Layer 5 of a small transformer language model trained on English Wikipedia (16 layers, counted from 0, width 64). Numbers have three digits each and are written without spaces.
In attention head 1, each number of a token's query is one row of weights dot the token's vector x. The head spreads its attention over the tokens so far by the softmax of query dot key.

Query weights of the head. A number n stands for (n - 500) times 0.0018.
q0: 584547521420566514556505689485412487598218302829500559488611410539462619624602336296436550464313262500515452213535431476424624242357538310159576406465688852172444664294489517627327565546855649
q1: 672964526457695826421406138331590620501812673182487318394062511091663440619174596873543235574844849266461880489625561445631098931457505752638797572816034115773898387625594601199828527312056673
q2: 294546477580582335398621559719426368486538258676392707505683529659693387481828487468484634317327384284311419522482489614514533529559495431476614317347669547375154248415661544863418342570789587
q3: 410514624167390581408472462778415510712287666515558384649735431213206610577738677361725321502679749202697075565447861625416399413605809648427142325537308466102584404501336274553664393697567217
q4: 470563828583678677417579613254617241629585552253503468511273456613601401499362653517437355691549582792046691614586461762588449701561443578423660445669484420731388410426728679290401516441537627
q5: 425305371468267602342397433663458422692434299655500470531592551510598409577403294354595400547627656415492446371651619536561315475524538363356381222430435691299440731381645387572433439506512453
q6: 472504670615478302550672454646401527604673228713582617324401531646658391528758546504619674510369426776424372305434533485462549526280474490560521572456571691477713574405261720581427423748551310
q7: 877473439423536579691291523365372500415610594330708411442219394496670503419489661866424495678658534645440738597340513476540496827462248525732767451436346431856547393647483441251603433430495714
q8: 536517620552456406688378467330507540518318222364514429648572306476514562256603503312539554680485354358719338400602572313529548517590458691287416631518501350479517259308350400397584464508613279
q9: 261325446077388691448394244640530632427468678576530597573397576437428457659641503560288389294377649588620330635458673370390236286688776680464469468294745465485543484569471520316432335457417629
q10: 359373426504442151724551557669519358494611400797659554612324607808561462471460276365626502689310442462398633389231348555599755543534373453471535379540399501574532522304549649566366643491528621
q11: 568647298498511565465523534429532586472437456416620676516629688392731498581451557543709604285583543783521416430400632481535712453550351429432695512717409705448738567556671514581325432487553500
q12: 770459631685472500484540466522427443371674547596680499498449582498472540636472483583523488688423529632648447623521125531581520563691623576611443832782448616590312457586724443569498358415499692
q13: 304331574691344507282370594684401601391109498677390653462670469307647675439639591188724681476555541444704030384510588478505615208627675316343476457603828630475153774645525480733336577830629493
q14: 456283367347491568466566395652584590602325469390696397346699636169080349333391719435731353649621468493723192500717781721463610178651933746380336442530293370100323508533381348363469414663411284
q15: 614480631269647941224353295495556585623438680658426465546493461242506519385324688547203393541326562218352457577568794506738378643458800630508338746486245353484668520652264159345908648210306190
q16: 478560641494473536484602314491588501511493583463479398545469724338342608344563594276704511605597481482545599674527708421510485439484761504371535282454367530256667633678487653406526418664334580
q17: 574460684479463344400242503412514504477808538414457675517646738211308371689384860506348672537500614364335597618513439635614558457350475577612604502484363491675465683358672579534432323359462725
q18: 587377494486445278666569491689326490574356208595501354562644474630645255545592418359801750386479410630382567546535400322588490455266420331462731395421718487654408611359625473567435722649758226
q19: 554414460425539651512690620698344432576604478571329319260588639318684423495374448273634441296838535442527361642310499435432506271388662638506354193362483499472347512514497539419514393415409423
q20: 343225544439598344448832866473422670393287639621629617516598566919631419625648569276432587425552188449767394473518506568492388357475558365294297471590564704443755575365461514549505177742654478
q21: 470847322559613288515531411358442375542495323394579729578230342766599638604523582577472662495561503843493464618412257348382466473627361313508629459607645698609513684283557408423427596545699672
q22: 499495607466487403358536447693463581557356417403432563497703632604495534332584455453648492703690357330597216306506405589433453409490334371419600453362506545380496748464770529609406622427667286
q23: 348406605426557590443403408551454312518310583382647557588378517457568635447390699590422602591418607301425478588542779420282428523396840670305433628647252299499450613801391401381686645320351355
q24: 549417226605324292430580455608307495470324298585478536398509561651499558563513560289439364518446639457576458569351530732192672609271280266396568358350580540445479568420534498594556372497766510
q25: 501610429499455376431713623374540481403582237484627590509496340675407461223637537460479624381320416669609551423366507610666355483360418522453703229408464512366421390443475519727441326557524642
q26: 336514460674575235595588397466437589571352404624643572510882453831641388580629398135610621481483291603656413406325430443576563447481590181191416338547513489374302627317501508727260430458645490
q27: 522476466331566499572368216355638324385482603347648631490310422272572604569486564606602465781496555500429484463406415567788677756523588632593387643333325405651642338511418347398659431339308339
q28: 365321643388450486368720427591348512362581565490686386351536767293323548352415430288524228444485512282668356579289782739385424302482767426317508349681540531502469256508505261416496622484481446
q29: 574562414380558582542398557152424533521701598454186390254331397435637549549303785697448565598355547568380803499786303383480460695576273800425535529455201295550774450534472486455568737335724688
q30: 313573615338427631647625420382280470568695712501462268476591680315578655394324486528512463400557615517646658612591657508444416425488581581566397655504376506401432547503474497640858782363558508
q31: 631726508541679407403324630505525547395537715433505394590623613537440397570593540558729507430617637398399343451393524355611365549437527605398495324380560396594457298422458593293585638488376646

Each question shows a short text with each token's key, already scaled and adjusted for position as the last token sees it. A number n stands for (n - 500) times 0.005.

Then comes the last token's vector x. A number n stands for (n - 500) times 0.0094.

0 " U": 518330487873411660419308603700360416395595906657597507474539554315530630527440520448748330517463
1 "K": 524363500906402661420303593724340448397627944675605485449557538321529625531437492445738303539482
2 " G": 518362490908399685408300621722339451404625948653610462473560524310570621532418491456728311526484
3 "ur": 531339484920399675421294603703332463389625935651598463483570494309535625521414464456747342543457
4 "d": 533342486921386673405320624720345448383632944665603468488569509329543626538433478474751300543476
x: 548467574542523532713580617476557467570415473479499512501545398510654542555687433431636580471622499602378383497550503449576556362501455573396530365351558727443594611570887583868264336560631497
Which token does the last token look at most, and with what share of its attention? 0 " U", with about 40%

0 "er": 512332499878401665425294616679388410413584905658594504481536546320520630546450514466751328516465
1 "a": 498354510901398688425312607718357428403630935660603463465553542321507639539425497476749327529468
2 " P": 513370496896431684436294624709347441421632961639601475488564526333546627541431487453753317518477
3 "om": 508341507903402685427314612712362462405640958644601476468567504316545643532415494484749323542498
4 "p": 506348492923417677440306626710363455397622973647598458496568524335534644545440491480755323524470
x: 525475599535494560675567555434551524493417447551573497486508384485677583586644456388649622458560502591427366453550540446546527395510441519481525338365529697435559592551964582868272349617612556
Which token does the last token look at most, and with what share of its attention? 2 " P", with about 40%

0 "ated": 505334498873400663431296609690386402417578894667597498475535561309508631546457511483762311516463
1 " sc": 479339504931414676430295590731344439407596921647610491479573511308535603509423484500743295515475
2 "i": 476362486922413711416302606734332440412631913648607487471558548328535633536397486498748303530468
3 "ent": 497333507912413664446314622745351438418634952669613448464571531310508658532446464480767296515474
4 "ific": 504336486912400694422304609752350455418638928658575478444579536315502621535418481505767306536481
x: 551512656561546512573635547418579564478409465478550530432515458552599606481734411386705617499495494554456444485485546429584590426385453523430504296383577731429618616542860623833307329642523491
Which token does the last token look at most, and with what share of its attention? 0 "ated", with about 60%

0 " the": 503337501874406659417298607695372402405599883663595508469540565306532622540447523464765318534461
1 " ad": 502365506913425668433315612746340456368638927641612495472554540325545617494437485483759289510475
2 "d": 512337488922394660419320616725349440380626925658625477471568523328532622539445482498771282543471
3 "r": 499327487920428679422305607732368454393642928643612480462573514330532633521426493499777307533476
4 "ess": 497336519917397676449300606721346457399622941667620464457567533315508650528453490473756307535479
x: 598486682562466590628547553468503535452381471562486539495484443502598588553680410447663597493567490606469425471497456480589581349476440493444552333322585730488593610504927593823293297604586449
To which token does the last token give the most attention? 1 " ad"

0 "o": 502326497880391665427308615691390403414585898659593507475542547317527629535442514464746326517469
1 "id": 508335489912391682431302620732344431392620904670584464467566526304505650520428472501757306508472
2 "s": 501326513905419691428316623723363430398616937675616457457554553310479653539448491495759308523477
3 ".": 495331499912394684440294622731367414392620940663622488484559525318515630529434496479751310521446
4 " An": 506350508931419675431278611713337431397653941634602491471566543324527647528410490440753316530480
x: 585531648503430608647522593348584475443387455555583515479521421535633540559680404359617545550463424575349410423507555489578458408467468514390518360380559750406593624523873562907347347582575478
To which token does the last token give the most attention? 4 " An"

0 " b": 504326493883410672426303614689374411404576900652607517480554558319539618535446517466749315515467
1 "l": 507365491929398680452310620720357452400620945646600480463582538309542629541442478506758314531474
2 "ack": 501332515909394661432311624728366444413622946661602474479581516299526635536442475487771296509487
3 " h": 502328488926424686428313626728356465397614943642613489451580538333537632526460481486734296520481
4 "un": 516338489931415672466283609701352452394615935663606480472552528297527616552432467474756308528472
x: 553523595581435587664543584452528546422416488464533484476439514533637561512701473336619574472564481583388389470441461456633564398492413511430557372302550769423618565531882530890347313644597483
Which token does the last token look at most, and with what share of its attention? 0 " b", with about 50%

0 " h": 502322497884412670431297617691373421407581901651608523470549563317533623529454520470748307518466
1 "ost": 516334510914395665431294627740337439412641912662599475454564525308525625513428474494765299520480
2 " c": 511320471911446671426302607709349448396622944643632489470574526332542635514449503493757280510475
3 "an": 504328503924414669429281613725341453403627938655611463449555554310526638523428493470751302525484
4 " be": 522309504918420676428301588711334449412629934665595491432564521326535614568460509489769282539460
x: 526420648526514595583524640426538457476441466484573541449438396541647544527713335364662576468487396521432419527492503394615579409530488502366573373330575736476635598538873606848309369598522457
Which token does the last token look at most, and with what share of its attention? 0 " h", with about 40%

0 "d": 508328498876398666425306620683380406413585901657600515484543547325526622545449516470755321521463
1 " (": 517342493930398681437297627727354426372650944642607492460540536319524634520441504448750326518464
2 "200": 512327491919409666430298613728359453369618938677624499474562541328525637536455493455743295539487
3 "2": 520331487920415683416294623722345433388624935653618481470557546313517641534448499477743311536478
4 ")": 527322491907396672419292613756349434397635961663613460473531569312532656520435503468743296509453
x: 605536670572528579641481590375558488472421506559517544465517439584633588545636397438603584431523467591467345538467560442584637352417514547416453291326605707416630581539892581848384334561619496
To which token does the last token give the most attention? 4 ")"

0 " as": 502334504882389668432293614682373413405586888661603507475542554314530627539447517464748324520464
1 " P": 514371497904432678431291624715326453406633952640617484475565536326558620526426484443750313519482
2 "om": 506347508909405679424312610715348476395641950645612483462568508311556636517413492478744320546501
3 "p": 505349491930417670436303625714351467387623968649609465491570529331543640533438489476752320526472
4 "il": 521361494915405671429270625710334473396632947648603458497570511304540642526431478474757307531475
x: 528516623570526575676554577440562536473386489503516501497460514523648570541650422430639582565555473640439398511470484434536535398518428488451533289304561772350553625530884540909327368642562508
To which token does the last token give the most attention? 1 " P"

0 " b": 504326493883410672426303614689374411404576900652607517480554558319539618535446517466749315515467
1 "it": 492336524921437670436283615717344435417623935674603471461565534301504630522447480470766325527460
2 "s": 499324515904422686423309618719354436396615939673620458452557556310488635540450490496761299526479
3 " for": 511339505910405661433273631703369428391627931661615471455556521283538595544426495491768293516469
4 " the": 499335511920408666412295613722348421409647912669598488461566568305537615540430506458777293537479
x: 613558630507487582658513609365558529473438438503499521435494421560636530557753388383636566529422429585401433469525512501636530385421528526351485355332588679428608649511854613855324351562539522
To which token does the last token give the most attention? 0 " b"

0 "ast": 499348499867406664428308613681384402421575894655593506479539542314521632547451511477749322515474
1 " ad": 494375502910428674429325613739344449378628932639613497480557530329535624501430482490759294503481
2 "d": 506347485922395665416327619720352436390618932660623480475571515329524626545439478503772289537477
3 "r": 494338484919429682419313609726369450401633932644611482466574508331525637527421489503776314529481
4 "ess": 492347516916398679446308608717349454406614944668618466460569527316503652533447486478756314531484
x: 595486681552466612631557553464505538436386473559500546481487443502594588558678416436670600499570495596478407472484461488592572358474444514461543327314586716489589609503918590827285297597583447
To which token does the last token give the most attention? 1 " ad"

0 " the": 503337501874406659417298607695372402405599883663595508469540565306532622540447523464765318534461
1 " n": 521348472920418692431307601757338455383622914642628463458563558309541618499437455481737318532443
2 "et": 496348513925422666437290619732353440399630928665614495464537540308533627524437489479773306546457
3 "w": 515342494908409652433297609725347465391628933665622470433570534315504611528444496476772297552463
4 "ork": 509351517911411679444299616714368440399626937661598474486573538294523651540427493479765285543478
x: 612483625518552548613497561414589492467395453568509582502497436516625568504684410433660575467581434593491393509489507450613505334458434508407527344316613758449632617549868560815307265634547563
To which token does the last token give the most attention? 1 " n"

0 ".": 505332495876389668428291615690384398404587899660605511478542550316519632535449523467751318522452
1 " N": 523356482912397691434298609739323448395631938646619464464558542313534625513431471448733340540463
2 "et": 509349510933406676428292630727355445403634945665603490478535527310533641528429493463763318541460
3 "w": 525343493910399660425302616721348468393629942663612467443568525318503622529438498465763307548465
4 "ork": 518352517914400685436301622707370443402627943660591474494572529297522660541422495467757294540480
x: 610498620516553567610510573409586489450390447562522595496512440506637573506674421424656579477586441584493391510503507452612503348470431533414517339305623760435636624526855551816290275617568559
Which two tokens does the last token look at most, in order? 1 " N", 0 "."

0 "id": 506328494878401665435301615687386402408577889655592505484534548314522627544444515481753320509468
1 "a": 495353510904400686427313604721357425404628932661607467461556551316505641537424498479754324529470
2 "e": 496337515910407682426309617698360425414636948650596468471565517309508667548441498496758326533460
3 ",": 519321510920400689430292638717362410398626943686593490477530544307513637541452494482761338503456
4 " P": 514361497912420683439286625716340443415636958638610474483563538329544633534428492451756309518475
x: 516478613477469556658509585375617502460407455540568521514493377525647580596629419348612570446508485593395349411501621441540513459468433546429522309346544760430583621549923562878369330557583496
To which token does the last token give the most attention? 4 " P"

0 "ear": 508324499887393664433295613695388413406584896657598504478538549307526624544447510463749320521478
1 "ch": 499362509902425684423304616709360446406634943646605477458572530320515661547441502500748284522490
2 ",": 518322513920406684424287635720356413394627937687599489475525547303515625538454492482758326502463
3 " D": 529351477906385685421294616715345454398640938647629452467564530323543627541433488462746302518489
4 "en": 521328500939393680420287630726336451390645937664600448473544521325532655516433476459731310520474
x: 566597629578462566612568569454563529481391490484473495494562470481620571579637378380646561442517445590390401482503482458579585417519392541401575323354606772379601644516889601854337296583605486
To which token does the last token give the most attention? 3 " D"

0 "al": 513344496874403668428294611682383409412591907652597501483537542317525626549450520471755326516469
1 " n": 520350471917415699428313607747350450397620925632619457474564546316538625515434459482739320524447
2 "et": 495345512927415676434292625727366435413631944656605486479538532312528636539435495480777306538463
3 "w": 515341493907405661432300613718358462404627943657614465447569527321501618541442500477772299544466
4 "ork": 509350516908406685443303619706378438412624945652591470497574533300518656552426497479765288536480
x: 606484622509557574609516559399588491457398461570535589483504425519623568513677420421667580472590435585506380510472502455615498358463427526438515337299619741449618609535858554819287261623556558
To which token does the last token give the most attention? 1 " n"

0 " =": 502337489906389670432287613689372413409599910679609484449552576303519643524450527469761316524453
1 " 20": 509351474933413685431264592736362449385642937663625482463568542312532631543455479462749327527476
2 " b": 504343475932437684404297608735346448386620931642625476464585558321557630512429504479744284519477
3 "it": 496331518930440675427274611725333444412640944669606469462572540303518634514442488466767311536460
4 "s": 503318515913423689417299614727345442392629949669624455450565560308499637534448499488764286532476
x: 573499611605472540627527593461534433485378503512546556482519378500611533532711430446648591481539435579447344474434482469596584290433444521392569343339542740511609648541882620821317318582593509
To which token does the last token give the most attention? 2 " b"